Layer 5 of a small transformer language model trained on English Wikipedia (11 layers, counted from 0, width 128).
A neuron's activation on a vector x is GELU(weights . x + bias), where the dot is the dot product.

Input weights of the MLP neurons that the questions are about. A number n stands for n times 0.0095.
n13 (bias -0.074): 9 -6 -13 -13 9 19 31 -19 6 44 2 0 -10 -15 11 -5 6 -16 28 47 36 -4 -21 9 11 6 31 -37 -32 20 14 44 14 -17 -4 19 -21 17 13 -33 25 6 -6 -8 -12 -13 18 -4 6 -39 -27 -14 -45 -3 -6 11 9 -22 -21 32 -6 -6 24 -26 21 -2 21 -49 37 13 -8 7 40 31 54 -6 19 -25 48 28 18 -3 8 -6 -63 -12 6 -77 -22 -19 5 32 -26 -39 -35 -4 2 -18 20 30 -21 -2 23 14 6 14 8 10 -1 10 -8 -9 4 -22 -11 -45 -18 -4 -10 8 -47 -28 -21 -25 3 25 -3 -25
n25 (bias -0.084): 0 4 -6 -12 -16 3 11 -39 41 7 -68 42 -9 35 23 36 27 -22 -45 -40 -14 56 42 -8 -61 -40 11 -13 7 -53 -18 -24 7 3 28 1 -47 29 -11 -3 41 20 -6 -90 17 -18 -37 19 50 6 9 -26 26 16 11 -68 27 -58 -6 -12 -1 -10 36 -14 35 -43 6 -14 25 -36 -42 -23 -27 10 -6 -12 -32 -24 29 37 1 -7 -15 -8 7 19 46 -6 -20 1 9 -27 -33 13 32 -8 -49 23 -1 -6 -29 10 1 -53 -18 7 -1 -9 56 57 29 -20 -8 68 51 -5 15 28 -14 -14 -23 -12 62 26 28 -6 47 11
n26 (bias -0.066): -2 10 32 -25 -11 33 -9 -14 -13 6 -29 48 -20 -8 -11 48 12 -27 11 46 -21 20 -16 -32 -11 19 -13 -28 17 -2 30 36 26 -5 34 4 9 -10 40 -15 5 7 -25 -16 -33 -4 24 -48 23 -34 17 -1 -26 4 -6 -15 25 16 2 12 9 -3 8 11 -34 -16 -36 -25 13 25 -9 11 15 -37 -12 -12 -36 0 14 -25 -61 -21 36 -8 -1 -6 38 -7 -30 -1 -38 29 -8 3 58 0 -25 -3 -25 -30 -10 22 -5 -17 -9 29 -7 16 -13 -3 -13 27 -2 37 -25 -9 -9 29 27 -14 24 10 -18 -8 -10 -13 14 32
n33 (bias -0.095): -2 -32 -25 28 -17 9 23 19 -6 9 -21 42 24 -26 38 -26 -9 -34 28 -9 -6 17 -14 -2 -27 -66 -16 21 38 -30 -28 50 -28 -5 -58 -9 0 -7 -2 -14 -6 -27 8 7 21 -20 -22 12 -16 -5 -6 -17 -37 -63 16 23 40 6 8 -6 -2 5 -4 26 37 13 18 3 4 -12 -18 -11 37 1 66 26 -24 18 -5 -22 34 -14 -54 27 -26 46 33 6 12 -11 -30 -35 -16 14 -5 14 -40 -83 5 4 24 15 -11 65 19 -34 34 33 -40 -10 -9 61 2 -15 2 26 -3 -60 58 19 9 -20 3 2 -5 -8 30 16
n44 (bias -0.103): -4 -20 -1 -42 16 0 8 -45 -30 32 -29 24 53 48 -15 11 -51 37 -34 -8 4 -43 -7 -39 -7 -17 77 -91 18 11 -2 -30 -1 -15 15 34 40 45 3 3 -22 33 49 -9 -6 62 13 53 19 9 5 -12 -1 -23 21 -5 -7 -20 13 4 3 -16 -38 -2 -17 -2 18 2 -40 4 7 -13 -18 20 6 -34 25 -2 14 -11 42 -39 26 19 31 -16 -18 9 10 37 2 3 -3 -8 -11 -46 -42 16 -30 12 -26 -20 15 -31 -10 -12 -24 22 -10 -3 56 -14 34 5 29 -63 9 13 22 34 36 5 -15 -34 -29 -40 -6 10
n56 (bias -0.110): 12 -17 -32 3 24 -25 3 -47 -29 -17 -43 84 -12 4 4 -13 -19 -13 50 -30 13 -48 31 11 -19 -5 -8 -27 -11 12 25 2 26 -44 27 4 -38 5 17 25 15 -12 5 -54 -15 -56 -45 56 -47 -55 42 -21 -4 -37 28 -73 11 -18 52 8 -34 -4 -19 -8 30 29 -2 -10 52 17 14 17 -27 -16 37 22 -33 10 -35 13 12 -20 42 5 -10 61 -19 -8 19 -3 -22 3 2 4 14 -25 51 0 3 -7 1 -49 15 19 53 34 11 37 -11 -42 -12 -25 -26 -10 -3 13 -20 -14 -10 23 -16 -28 -7 -69 -11 22 60 8
n119 (bias -0.083): 22 -13 -38 16 -38 -66 -55 35 22 -10 -14 15 -16 -14 -25 -41 10 16 -14 -29 -30 9 72 12 -8 15 -16 45 3 -6 30 -7 31 0 -12 -11 -1 -2 13 -29 3 -20 49 -19 -23 -38 -10 12 9 -12 -15 35 2 14 -7 27 -15 7 49 -1 18 8 -11 -36 16 33 26 11 22 -1 47 -21 32 2 -31 -1 2 13 -42 39 34 13 -32 5 -64 21 19 -14 17 5 22 -11 9 -34 -24 14 30 -5 46 10 0 -7 21 -7 14 0 11 16 7 20 -28 -18 28 0 37 38 -25 -11 -29 15 15 -3 1 -22 -75 -16 -13 -19
n143 (bias -0.063): -32 -1 -27 -17 26 -21 -24 29 -16 4 15 23 1 0 46 -14 10 53 12 -11 -3 -8 8 -1 -17 -18 22 17 -1 -10 -1 38 4 -20 11 8 7 8 12 30 23 4 -1 -31 21 -13 -14 -5 -3 -23 -17 -18 12 -7 36 13 -24 20 32 6 -26 -10 32 8 -1 18 -12 -18 3 -14 20 -20 -25 19 43 9 -10 -12 40 6 -36 7 28 13 -24 -2 -15 8 -5 5 2 11 10 -46 29 -14 24 12 1 10 28 -59 -17 31 -8 -13 -7 22 15 -3 12 -17 -9 18 -42 -39 -47 -43 -9 10 7 23 -8 37 -2 -18 -40 -9
n144 (bias -0.128): -35 -10 50 14 -3 14 -18 -32 0 -18 -56 -12 7 16 -14 7 -27 8 27 26 -12 -2 -41 1 -48 2 -26 -13 22 -56 -40 0 12 -39 30 -47 -1 -23 -32 -33 2 -2 -11 -1 -2 -12 -23 4 14 13 -10 19 29 3 -9 22 -12 3 19 18 29 26 0 52 -15 -47 55 -10 -19 -10 -35 -41 38 -28 11 25 70 39 43 -8 -31 22 -5 -2 -42 30 17 22 27 -7 9 45 -1 19 -1 -7 38 13 20 -2 -31 5 7 42 22 -45 63 -62 48 -23 -7 0 24 -24 11 -11 -21 7 14 19 16 7 -38 9 -26 -3 -22 2
n172 (bias -0.158): 30 16 15 -23 4 -15 -11 -47 43 0 -42 19 25 36 -29 -37 28 21 30 -40 -6 21 37 33 -16 42 -5 6 20 -25 18 -30 -15 12 30 -14 25 -10 20 47 28 -10 2 25 7 -9 31 -31 -8 -19 3 27 -10 9 -1 2 6 0 -2 -7 -10 -5 0 -10 -43 13 12 -43 36 32 18 -17 -27 25 1 -7 -48 -17 16 -9 -75 -6 15 -40 -7 11 24 -27 74 -9 67 23 9 -18 -37 3 -26 7 16 14 0 -7 0 -2 44 -6 6 -63 6 17 -26 -22 -29 -32 -15 4 0 57 2 -23 -57 -7 4 16 -63 29 45 6
n186 (bias -0.121): -21 -9 -44 7 -25 -28 39 20 24 -5 0 16 16 5 15 -9 -6 -6 11 1 11 2 25 47 67 -31 -22 -13 -14 9 4 -34 14 -14 -2 -1 -12 22 -3 -13 -8 16 40 28 -78 10 -22 42 -6 -23 12 30 -19 -19 -16 29 29 -23 12 29 42 -29 -14 -15 35 -43 4 -20 19 6 -6 -3 65 -42 10 24 57 -25 -12 36 24 -10 -53 15 -25 37 6 -25 -14 20 -44 30 -13 19 6 26 3 -18 -20 16 -24 -63 -3 -17 -1 3 -1 -50 37 -59 25 -22 18 16 -10 -19 -4 -26 -25 8 4 -38 -9 58 4 -21 27 -14
n250 (bias -0.077): 29 -49 15 1 -65 -14 -36 1 0 -15 5 48 -15 -27 -18 -34 11 -35 28 0 -12 -25 -8 -11 9 21 -21 -24 -2 37 4 17 20 10 6 -43 11 22 -22 2 -13 12 -29 25 3 -44 40 -2 -13 -17 24 -13 -2 22 24 1 -16 -8 -14 11 0 12 -13 -19 9 29 22 -32 -27 55 -22 -1 -11 -19 -5 35 46 -28 -1 -1 -14 -3 -8 -18 -10 13 65 19 14 -28 -35 7 7 -1 5 13 -37 0 13 17 31 -32 -36 7 16 33 -20 36 2 -9 -18 29 -12 36 4 70 40 54 15 16 45 -18 -72 -19 9 -19 -35 -5
n278 (bias -0.095): 21 5 18 -19 2 -25 -25 31 26 -26 -2 10 8 10 9 -21 -22 22 -38 -2 4 -56 28 -10 34 0 -20 40 10 -11 3 37 14 -21 -1 43 -2 -46 7 10 46 20 6 -57 -17 -1 15 16 46 9 48 13 -10 2 10 -32 -38 15 -2 -13 -22 33 -75 -6 17 -29 5 13 -23 -8 -2 46 -6 -14 55 -43 12 23 13 -5 12 23 2 -17 -58 -20 8 50 9 45 0 -25 -20 -8 -68 40 35 -13 16 9 45 -32 0 -6 -34 7 3 -46 -26 -11 -1 21 44 15 -34 -16 4 -23 -15 -25 46 -19 -23 -3 52 19 -5 45
n280 (bias -0.150): 1 11 35 -34 -20 27 -11 -32 6 -13 -18 -45 -11 34 12 -2 30 9 6 54 -23 4 17 -38 26 2 15 -46 -6 24 -22 41 -13 -19 54 23 -25 34 2 23 44 36 -20 -8 -16 27 -7 -17 -9 17 -20 -7 -1 -11 -18 -20 8 20 -18 -5 2 2 0 18 20 -43 -4 22 16 25 64 3 -76 -16 4 38 1 -28 -26 -37 16 -7 -23 22 -2 26 18 11 -20 -19 -59 13 13 12 38 -4 22 -14 12 14 -19 14 -57 -43 -54 -17 27 -75 34 -65 -26 2 -12 54 28 -3 -3 -51 6 -3 -12 41 7 29 -19 -10 -23 -22
n285 (bias -0.081): 13 -4 -17 -27 -19 -29 -18 -29 -5 -16 -20 -2 61 6 8 -43 25 48 -42 -16 5 27 13 6 -56 6 1 12 -7 10 27 -32 53 -5 37 -9 -22 7 30 7 -15 25 2 14 -2 -6 2 -23 0 46 -12 -43 27 2 12 -5 -12 -41 5 -49 -19 -39 -33 -52 17 -33 -19 -8 -7 -30 32 -5 -20 -32 28 0 32 16 -9 -36 -1 85 11 -23 19 8 -2 62 40 32 6 -14 -34 9 -6 -32 -9 11 14 -7 -23 47 -7 -11 17 13 40 5 -5 25 -31 27 -8 -27 28 -9 33 -7 -31 28 -8 22 2 35 9 23 38 -24
n290 (bias -0.124): 14 -36 37 40 -30 20 -14 -1 -24 -47 -12 -10 44 0 11 -32 8 94 17 -15 45 30 42 -20 -33 -37 -3 29 17 -51 5 14 -4 -8 -5 -52 12 19 -17 37 6 -25 34 -79 -6 -46 5 -40 -2 11 46 -28 2 6 19 2 9 -34 55 24 -13 5 59 34 -10 -16 -19 -13 24 -50 18 -56 -47 -55 -7 -7 45 5 -3 1 4 3 -14 -4 28 -18 39 24 -12 -32 -20 -24 -32 -31 -16 -41 13 25 3 -28 -3 2 -8 -20 26 -17 52 21 -33 12 -41 20 14 -30 33 6 -23 -23 38 8 -14 21 21 -9 -7 41 41 12
n297 (bias -0.118): -2 7 6 -24 -17 -16 13 -9 -9 -4 26 42 0 39 -46 10 14 42 -4 6 -12 5 58 66 -12 -8 -32 37 5 26 -3 -13 -8 14 17 2 17 23 -28 -24 28 9 -71 -30 -29 -26 13 45 23 15 5 16 -59 -9 -37 22 8 -24 -9 -17 -2 -2 21 24 -21 22 -30 -34 -11 8 -8 -22 -19 -32 18 36 -6 -12 1 -10 70 -33 31 -12 -17 7 -4 40 5 17 2 31 11 12 15 7 -50 12 19 59 12 9 -38 -23 -23 27 8 -24 -21 -26 -2 -6 17 -26 -32 7 -1 4 -36 -49 -24 -27 42 18 -36 13 -23 7
n302 (bias -0.058): 8 -14 30 3 4 -32 -49 31 -12 6 26 -24 12 22 17 7 57 -30 -1 -21 5 -16 -1 -37 11 -6 -4 10 61 -1 -44 -12 -12 -25 -33 18 -2 -15 -23 -8 17 30 -40 -26 1 37 -14 -7 24 29 28 -16 18 -42 19 41 16 -3 11 12 -10 32 30 -11 -17 -23 56 -13 14 22 10 30 18 6 12 5 9 -23 -12 1 -68 2 7 20 -32 1 -20 -9 -15 -1 67 12 -1 12 -47 -32 23 3 12 43 -16 -18 -48 -35 6 18 33 37 47 -4 -6 14 -14 44 7 -33 -19 27 -9 23 13 -9 -42 -42 -8 5 6 13
n304 (bias -0.100): 3 1 -29 -41 -3 -6 18 21 -10 -10 -29 21 54 33 -20 -5 -10 -7 -7 -21 68 -17 35 0 20 -32 23 -5 -19 -7 -20 35 20 -3 -36 -51 -20 -42 1 -15 41 -42 9 -2 25 -2 -15 -3 19 28 -12 9 -80 -15 -3 7 -36 -13 6 9 17 -29 39 36 43 -87 -55 -9 26 23 15 3 24 11 -11 28 -31 32 -26 28 18 -18 -27 32 47 -12 12 -77 12 -33 -1 -59 -21 -5 24 24 -8 22 8 20 -1 51 -14 2 3 -22 21 8 -22 -40 20 -61 -22 22 12 57 -9 -6 -20 38 -19 -2 8 16 -28 71 -8 -18
n307 (bias -0.112): 12 -37 23 -36 -25 5 -5 -55 -21 36 32 7 31 10 29 -34 26 -58 -45 -62 -52 -35 50 -33 15 12 1 38 30 6 -16 10 -10 26 2 -31 -46 24 -4 67 3 -3 4 -10 3 -5 -29 -38 5 -28 23 -17 73 -46 27 -9 12 3 -24 32 17 12 41 23 -22 -5 22 5 -41 -31 -15 -29 32 -3 42 37 20 -6 -50 22 28 19 21 -59 34 -34 21 4 -16 7 52 36 -3 -15 5 -77 9 36 47 16 11 3 -1 -6 0 47 -19 -27 -2 -35 -22 19 -9 -16 25 -50 12 -33 10 -26 -47 9 -8 -41 31 24 8 1
n330 (bias -0.063): 49 -34 -1 -10 -36 -4 -44 -8 -11 28 -24 35 -29 23 -40 1 -13 21 4 22 9 0 -14 -53 -12 21 -9 -12 41 9 -12 -23 39 4 -16 -32 27 -16 4 23 -17 16 -35 22 -1 -46 -40 -11 29 11 -15 -16 -29 40 15 35 9 4 17 33 3 -25 65 -8 -10 -23 27 -21 27 -14 -7 23 -38 10 -12 -43 -30 20 7 -18 43 -18 14 -8 18 3 7 -21 -13 -16 -4 -19 6 35 -8 -37 -11 -45 -10 -18 24 17 34 -8 13 -3 -18 9 23 10 -14 4 14 43 16 -6 -15 -20 -5 19 28 56 -12 0 18 -35 -6 51
n360 (bias -0.079): -15 -33 -16 -22 7 8 6 -32 39 -12 25 -7 -23 20 47 59 1 23 48 -35 16 5 48 11 29 -31 21 -15 -28 -1 2 -14 -17 -35 23 26 25 14 -17 40 -38 12 11 7 -40 -2 -46 -27 -15 22 -17 12 13 -12 28 -8 1 33 15 -8 9 20 -34 -7 -3 47 59 24 0 -13 14 -6 -21 -27 49 -33 -8 -14 -29 -21 44 -24 14 -22 5 -2 15 -2 11 -19 32 -59 45 -7 -16 36 -28 -11 23 20 57 36 -8 -36 -46 5 20 4 60 -37 11 -71 5 7 -6 -22 30 -47 -2 13 -35 40 -25 1 -17 13 -35 21
n424 (bias -0.082): -15 5 -29 20 -23 -21 13 -11 32 -21 -32 23 35 14 -10 -25 24 15 67 44 17 -15 -32 3 -19 -5 9 -18 24 38 -27 27 -15 11 0 -11 6 11 -9 3 19 16 -41 5 -37 11 -16 -52 9 7 -13 -2 -12 -56 15 -12 -13 -13 -18 39 2 12 -11 -12 7 -15 1 -11 -33 19 -16 5 -24 51 16 74 22 6 20 -15 -12 6 -8 -21 7 -37 -15 -54 12 20 23 19 -40 7 -41 38 26 -2 -18 -10 54 -13 39 -15 33 -44 32 -3 -1 38 2 -24 9 16 -49 -34 -52 1 -37 52 -2 39 -2 -7 15 -20 23 27
n447 (bias -0.084): -29 -10 4 40 -24 -18 58 24 -6 40 -44 -4 -14 -10 -16 13 -11 35 23 -67 62 -4 -10 -41 11 26 3 -43 5 -34 38 20 25 -23 -1 35 3 17 6 -26 5 -44 56 -10 8 48 -19 -4 39 -27 -43 -1 -24 -13 6 -20 -29 23 -43 -54 47 27 5 5 40 15 29 -29 -4 -19 -37 24 -46 -47 11 3 -29 -16 -29 33 -10 -4 -19 -30 -30 31 -17 36 46 -4 40 43 17 -13 19 38 11 -18 11 27 52 15 81 -50 34 5 13 -22 -73 21 32 -1 10 -35 -21 -31 -21 31 -2 -11 28 5 15 0 -16 10 -47 0
n458 (bias -0.072): -29 -32 -20 20 19 31 -29 2 8 -10 -17 6 18 15 -50 5 17 26 -42 24 -14 15 10 5 -33 -31 -16 29 -19 -2 18 4 -43 -10 -13 24 -18 7 23 -33 12 15 -13 -18 -46 21 7 -35 5 12 -52 32 10 4 -12 -10 42 22 -15 8 12 -48 -16 -15 -26 11 15 11 -9 -18 1 -9 4 20 -23 -12 57 -7 -5 -19 -32 -6 -14 -10 51 25 59 -3 -40 -17 -2 -8 -1 -57 -23 -39 69 -10 -9 15 24 15 24 0 38 61 34 16 -37 65 -2 30 -49 38 16 16 22 -17 23 -15 -19 -15 -27 5 18 -18 26 17
n479 (bias -0.068): 19 10 -65 -36 -10 5 7 38 45 -13 -48 -14 42 -17 -62 -28 -39 23 54 24 -6 -35 -6 5 -14 27 6 -31 15 -15 -6 3 11 4 -21 -7 47 -7 -11 11 -2 48 23 7 21 5 -7 -26 14 0 5 -14 56 -11 26 48 -9 -49 -24 21 20 22 -30 -12 -10 -10 2 4 -12 -23 28 -22 -19 9 6 19 -14 23 34 -3 -8 -7 -23 33 -19 -33 -13 34 36 -15 34 -2 -16 -4 -17 8 17 -45 -47 13 -14 -15 14 -12 36 44 -15 -3 -17 13 14 22 17 1 4 -3 73 2 -19 -1 1 -23 -34 5 28 -45 5 -28
n480 (bias -0.119): 18 26 2 -20 5 -51 -7 -4 2 1 -13 -63 -22 -15 26 -18 -60 -22 55 0 30 -1 -28 28 -11 24 14 27 37 20 -17 -28 -35 -24 29 -22 -23 36 -40 -37 -40 -1 -18 47 -14 27 -20 44 -6 -10 -4 59 27 40 12 -24 -15 -9 17 17 46 22 46 -3 60 8 -25 -34 9 -6 -14 -2 27 -31 18 44 -22 -31 0 -15 9 -6 5 4 -10 5 10 -10 -5 -2 12 19 7 6 41 9 24 -9 -36 -12 -32 -2 -59 7 19 39 -18 27 -17 -24 -25 6 -50 -2 -19 -35 -15 -23 20 5 22 8 8 23 -12 -15 24 -17

Each question shows a token from some text and the vector x that enters the MLP there. A number n stands for n times 0.065.

" Ta": -36 1 39 -5 12 -13 15 25 -19 16 51 -10 -18 3 12 -12 -11 -15 -7 9 19 -3 -13 -8 -5 7 -8 4 -43 36 22 -16 9 -14 17 39 -1 -4 -28 10 10 -1 -10 18 -10 10 0 -16 -37 14 -3 -18 -13 44 4 5 -22 18 4 3 -8 10 9 -6 -4 -19 -27 34 -2 1 -16 -30 -1 23 2 -9 13 36 21 11 11 46 6 -21 -9 -19 -16 -28 -32 -6 -4 -18 45 26 31 20 -17 -8 -4 -14 -19 4 -26 24 27 2 -15 19 20 1 -9 6 9 -43 -11 -11 -33 -1 -9 -1 -12 -37 18 30 -8 -23 17 -25
The most active neuron and its activation: n480, at about 4.3

"ics": -26 20 -23 39 11 6 16 6 18 -5 -2 -2 -31 -29 -20 -25 8 14 -22 -3 7 19 16 -2 -29 15 12 22 -34 10 -15 -19 8 7 9 59 1 -10 -12 -1 -7 5 15 -3 1 11 8 -8 -25 12 9 8 17 -15 -5 16 -19 13 -34 18 0 -6 -6 13 -25 -4 -37 29 1 -14 -8 -2 6 -7 -43 -8 16 34 -12 4 21 7 11 -4 19 -38 -33 18 -37 -23 1 3 66 17 -2 -2 -10 -15 3 1 1 -1 17 -10 -1 -3 1 -6 35 -7 9 12 28 6 -11 5 -13 20 4 2 -8 -34 7 -25 -1 -16 54 -24
Which three neurons fire most, strongest first? n458, n479, n119

" \"": -2 -16 -2 35 -1 6 16 6 -3 17 26 -24 -5 -12 21 -34 12 10 -3 26 -4 -29 -13 3 -20 -24 -1 -13 -9 32 -8 -2 -7 -5 17 37 2 -17 0 2 9 5 -5 -24 6 20 16 -15 -26 40 31 23 13 19 11 2 -8 21 -8 8 -2 17 -7 14 -29 -18 -24 16 -12 -12 -5 13 -22 -12 -63 -18 27 13 -16 23 20 -3 -7 -19 -12 -39 -12 7 -2 -8 7 0 15 37 10 12 -13 -43 -10 5 -3 -5 -13 13 7 -3 -26 -11 1 -9 20 13 10 -25 -3 33 -8 7 7 -11 -32 7 3 -21 14 -1 37 3
Which of these neurons fires most? n278

" S": -37 4 1 23 6 -13 24 13 21 8 77 -7 -13 -7 7 -26 12 1 10 7 -3 -2 -6 -5 -32 -6 1 2 -36 -1 -36 -13 -7 -7 23 56 2 6 -8 3 -4 -3 0 -2 14 10 -11 5 -53 13 5 1 7 -3 7 6 -16 6 21 3 5 3 -10 -12 -18 -9 -7 27 3 -23 3 -12 -10 22 -14 -15 -4 25 -6 1 13 40 5 -16 -4 -7 -10 -17 -6 -3 19 13 22 33 19 -13 -20 -13 -38 10 -15 -2 6 33 -7 -8 -28 -28 10 -22 19 1 1 -13 -5 20 3 28 -22 -12 3 -6 22 -13 1 19 24 -35
Which of these neurons fires most? n360

" known": -6 -4 2 17 -30 -14 11 -17 2 -9 22 -39 -40 -23 -9 -10 24 10 -42 -1 -4 -13 -29 -5 -12 -24 -3 4 -12 23 -17 -23 26 21 13 37 5 -15 14 7 21 -14 2 -27 18 33 3 -14 -14 25 15 2 24 13 15 22 -7 8 -32 -6 -40 -8 -3 10 -2 -13 3 27 9 -9 -8 43 2 10 -12 -14 14 41 8 28 6 10 7 -39 -25 -8 3 -7 -26 -8 18 -7 24 6 11 16 2 -1 -10 -29 -4 0 -5 4 -1 10 -15 31 3 -2 18 7 15 -25 -16 37 7 21 24 -32 -25 -28 -3 -10 -14 9 37 -21
Which of these neurons fires most? n278

" period": -17 22 28 4 -11 9 35 23 3 11 14 -24 -37 0 -13 -12 15 -12 -29 1 -13 9 -21 -1 12 18 -6 3 -24 3 -8 0 20 12 15 36 5 20 0 -1 -3 -22 -9 11 10 13 33 14 -19 -10 27 -8 25 2 9 -6 -15 -1 5 12 -12 2 -14 18 -40 -13 2 7 -22 17 -4 -14 4 22 -56 -15 12 24 -16 -14 -4 42 -15 4 -11 -57 -12 -1 -13 14 -13 -16 55 21 -30 -3 -25 -17 4 -8 13 -12 -31 -10 -3 21 -19 27 -3 10 2 20 17 -2 -28 -2 -17 3 2 -10 -1 0 -3 -14 0 15 48 -19
The most active neuron and its activation: n278, at about 1.5

" build": -9 -23 -13 34 11 -2 20 14 20 -1 10 2 -35 -6 0 -11 0 -34 -16 9 -37 -13 -20 7 -26 14 5 -12 -15 32 1 -8 19 13 13 47 -20 -24 -13 -4 4 -21 -5 10 2 21 -4 15 -40 -4 -1 -9 28 3 -1 -2 13 14 26 -2 -20 26 4 -7 -1 -25 -4 -18 10 -1 -12 17 -12 15 -30 6 7 16 -2 23 2 9 -2 -36 -6 1 -6 2 -51 -10 -19 -18 34 32 -9 11 6 7 -7 -8 -16 -19 -3 -6 4 7 -22 15 14 0 29 -8 5 -9 6 41 -7 44 -18 9 -11 -15 14 -24 6 4 55 0
Which of these neurons fires most? n56

" chart": -19 0 2 36 11 -11 51 -11 -14 18 11 22 -30 -26 -19 -3 4 -22 -20 2 -12 -22 -32 -8 34 5 23 -21 -4 10 -13 -14 13 16 11 21 21 -11 -17 -3 -4 -24 10 8 35 14 48 3 -35 46 -13 6 -3 12 -14 1 11 -13 -6 18 -16 13 -19 13 -43 0 -14 -4 -23 30 0 -5 5 43 -38 -30 15 46 15 -8 7 -10 36 -25 -10 -38 -18 -1 -12 -11 -8 -17 33 10 -18 -1 -7 8 -15 -17 15 -2 -22 -9 1 8 -11 6 -7 0 14 6 33 -12 11 16 6 27 -6 -9 8 0 -9 -24 -7 -17 24 -16
Which of these neurons fires most? n44

",": -41 3 20 19 8 8 10 3 3 29 14 -21 -22 -7 -29 -12 7 -4 6 15 -9 1 -1 -16 -25 14 -14 -2 -15 -5 -4 -19 14 13 2 39 5 -2 -14 -16 1 9 -1 14 9 15 -11 -4 -35 31 15 -7 27 28 -1 26 -14 21 -16 8 9 -7 24 16 -9 -23 -18 13 3 -21 -16 -7 -6 -4 -17 -12 3 26 -9 -5 31 25 -4 8 0 -17 -9 -10 -2 24 -12 -17 6 29 -24 -3 -30 -2 5 -18 -33 -13 -29 19 5 8 -3 19 12 -10 5 7 17 -22 -4 33 -26 -21 -17 -14 6 -18 -9 -14 -19 8 59 15
Which three neurons fire most, strongest first? n144, n330, n285

"0": -41 10 7 43 10 4 14 22 30 -10 3 -6 -30 -24 10 1 25 1 -17 6 -18 -1 4 -1 -11 15 -3 -1 -28 19 -21 -38 4 -5 14 57 36 -22 -19 5 16 -8 6 -23 10 4 -6 -2 -53 15 -7 9 28 5 -11 -10 -38 16 -27 9 -26 8 -9 21 3 -10 -10 -16 -7 4 -17 7 -9 10 -28 2 17 36 -4 5 16 30 10 1 21 -33 -52 39 -16 27 -20 15 -12 55 11 -23 -11 -14 -9 -22 -4 14 -31 -2 3 -2 -6 13 9 -8 11 10 8 11 -2 29 -14 -2 -18 -4 2 -32 16 -13 -23 22 33 -16
The two highest activations, in order: n285, n297

"1": -6 10 12 -2 6 -1 8 30 22 5 6 1 -39 -12 -6 26 36 -3 -33 15 -22 8 -26 -12 -16 17 0 7 -27 19 12 -16 -14 0 20 61 5 -19 5 -18 27 -11 -1 1 3 15 -4 -12 -58 33 -7 9 24 31 -1 -9 -5 15 3 3 -4 0 -9 26 2 -18 6 50 8 10 -26 2 -37 22 -37 -11 14 8 -22 -5 30 29 -3 -22 -5 -29 -23 3 -10 -15 3 16 27 16 -15 -1 -15 -13 -13 -19 -8 -6 -26 18 1 -14 -21 23 17 0 19 11 -26 -27 2 14 -17 -8 20 -13 6 -9 10 -17 -20 9 40 -28
Which of these neurons fires most? n280

"ifications": -41 0 -6 47 16 8 34 13 5 18 -3 0 -32 -32 -31 -21 14 4 -11 -12 -11 -8 -46 -14 14 2 30 11 -29 28 -14 -13 12 23 20 51 10 -11 -36 9 -3 -7 -23 14 4 7 27 -41 -8 28 3 8 14 -12 -8 -9 6 3 -18 10 -12 5 -26 14 -21 -8 -16 40 -21 -11 0 4 -8 26 -25 17 19 23 15 -8 3 8 16 -34 26 -7 -13 -11 -24 -5 0 -19 35 -10 -9 -25 0 10 -11 -26 -4 -5 8 10 -15 11 -13 7 12 19 -7 24 17 -7 22 27 9 52 22 -31 4 -24 -25 -24 -6 -5 30 -21
The two highest activations, in order: n458, n250

" in": -36 -7 -14 10 24 13 9 7 18 3 19 -51 -16 -7 2 -13 9 9 -20 9 -32 -2 -16 -12 -8 1 6 -1 -49 1 -10 -7 18 2 -6 30 -1 -19 -22 -1 12 -26 10 -6 5 8 23 -8 -23 22 0 13 9 31 3 -7 -2 -4 8 -9 -18 16 17 2 -14 -5 -8 13 -4 6 -20 -6 -13 -20 -21 13 19 24 -21 7 12 17 0 -2 -27 -26 -16 8 -1 -25 -2 -9 1 10 3 32 -11 8 -13 -2 3 -25 2 19 9 -1 -4 -4 13 -10 37 8 18 -26 -8 -10 7 17 -10 7 2 -16 11 -5 4 15 74 2
The most active neuron and its activation: n278, at about 1.2

" survey": -6 -6 6 40 6 28 17 35 22 -14 13 -12 -28 -26 -5 -20 -20 -13 -18 23 -9 7 -11 0 -16 25 1 -1 -33 20 -5 -23 9 31 -5 39 -19 -13 3 9 7 -45 -9 18 10 21 34 16 -28 9 -2 5 0 -8 11 2 -7 -7 -2 17 -12 1 -7 -8 -39 -6 -8 -3 5 24 15 4 -6 30 -47 -11 -5 43 -11 -5 0 31 13 -32 -5 -70 -19 -1 -14 -8 12 -14 54 21 -19 6 5 19 5 -42 26 -8 -1 5 -18 10 -27 22 -1 16 5 -12 13 -20 -15 10 -3 1 -8 -9 11 10 7 -16 7 -4 45 -22
Which of these neurons fires most? n424

"3": -23 4 3 32 12 -1 11 23 13 7 7 -1 -27 -20 -2 22 38 3 -9 7 -20 4 -6 -15 -18 8 -10 5 -20 17 0 -10 -13 6 27 60 3 -14 -3 -9 24 -13 5 10 -3 30 -7 -3 -47 31 -16 2 15 9 0 0 2 6 -10 12 -15 16 -4 5 6 -23 1 37 10 9 -30 -5 -27 16 -44 -20 18 16 -13 -9 24 32 -2 -34 -11 -13 -38 8 -16 6 -11 7 -1 22 1 -6 -24 -5 -5 -12 3 -7 -19 18 4 -3 -16 25 20 15 19 16 -27 -16 -7 27 -17 -17 7 -9 6 -6 8 -30 -17 12 46 -40
Which of these neurons fires most? n458

" an": -11 4 -33 -5 -7 18 21 -1 12 2 15 -13 -21 -9 4 -3 20 -3 -31 15 -2 -5 16 -10 12 -13 24 9 2 -8 -25 -2 11 -4 17 21 -6 -6 -4 -15 16 -4 24 0 22 4 -3 -2 -26 4 12 19 -2 14 8 14 12 12 3 0 -3 -8 0 25 -18 -37 -8 -7 -29 17 -7 -15 -1 -5 -2 10 -19 15 -15 19 13 14 -22 5 8 -35 -10 -14 -8 -18 5 -34 3 15 9 4 -7 -3 -22 -13 -12 -4 -31 20 15 -18 -26 25 5 11 7 -4 15 -56 -11 14 -25 6 -2 -38 9 0 15 14 2 21 64 -11
The two highest activations, in order: n304, n33

"===": -40 12 -6 33 2 4 15 11 14 5 9 -62 -6 -23 9 -36 4 -16 -11 23 -13 -7 9 17 11 -16 -19 -7 -22 34 -7 -34 -1 25 2 23 20 -35 5 25 -8 -19 15 -7 26 10 27 12 -36 58 17 23 25 19 21 14 7 -15 9 4 -5 3 -6 28 -4 -5 -15 11 -20 -6 -5 2 -8 18 -63 -2 10 6 -6 -8 3 22 3 -2 -21 -11 -18 -16 -14 -18 -28 -4 14 19 -1 10 -15 -16 -1 1 3 -25 9 -2 -22 -14 -8 17 -6 -3 11 13 9 -30 -24 19 22 26 8 -9 -6 14 -3 -3 -18 4 36 0
Which of these neurons fires most? n479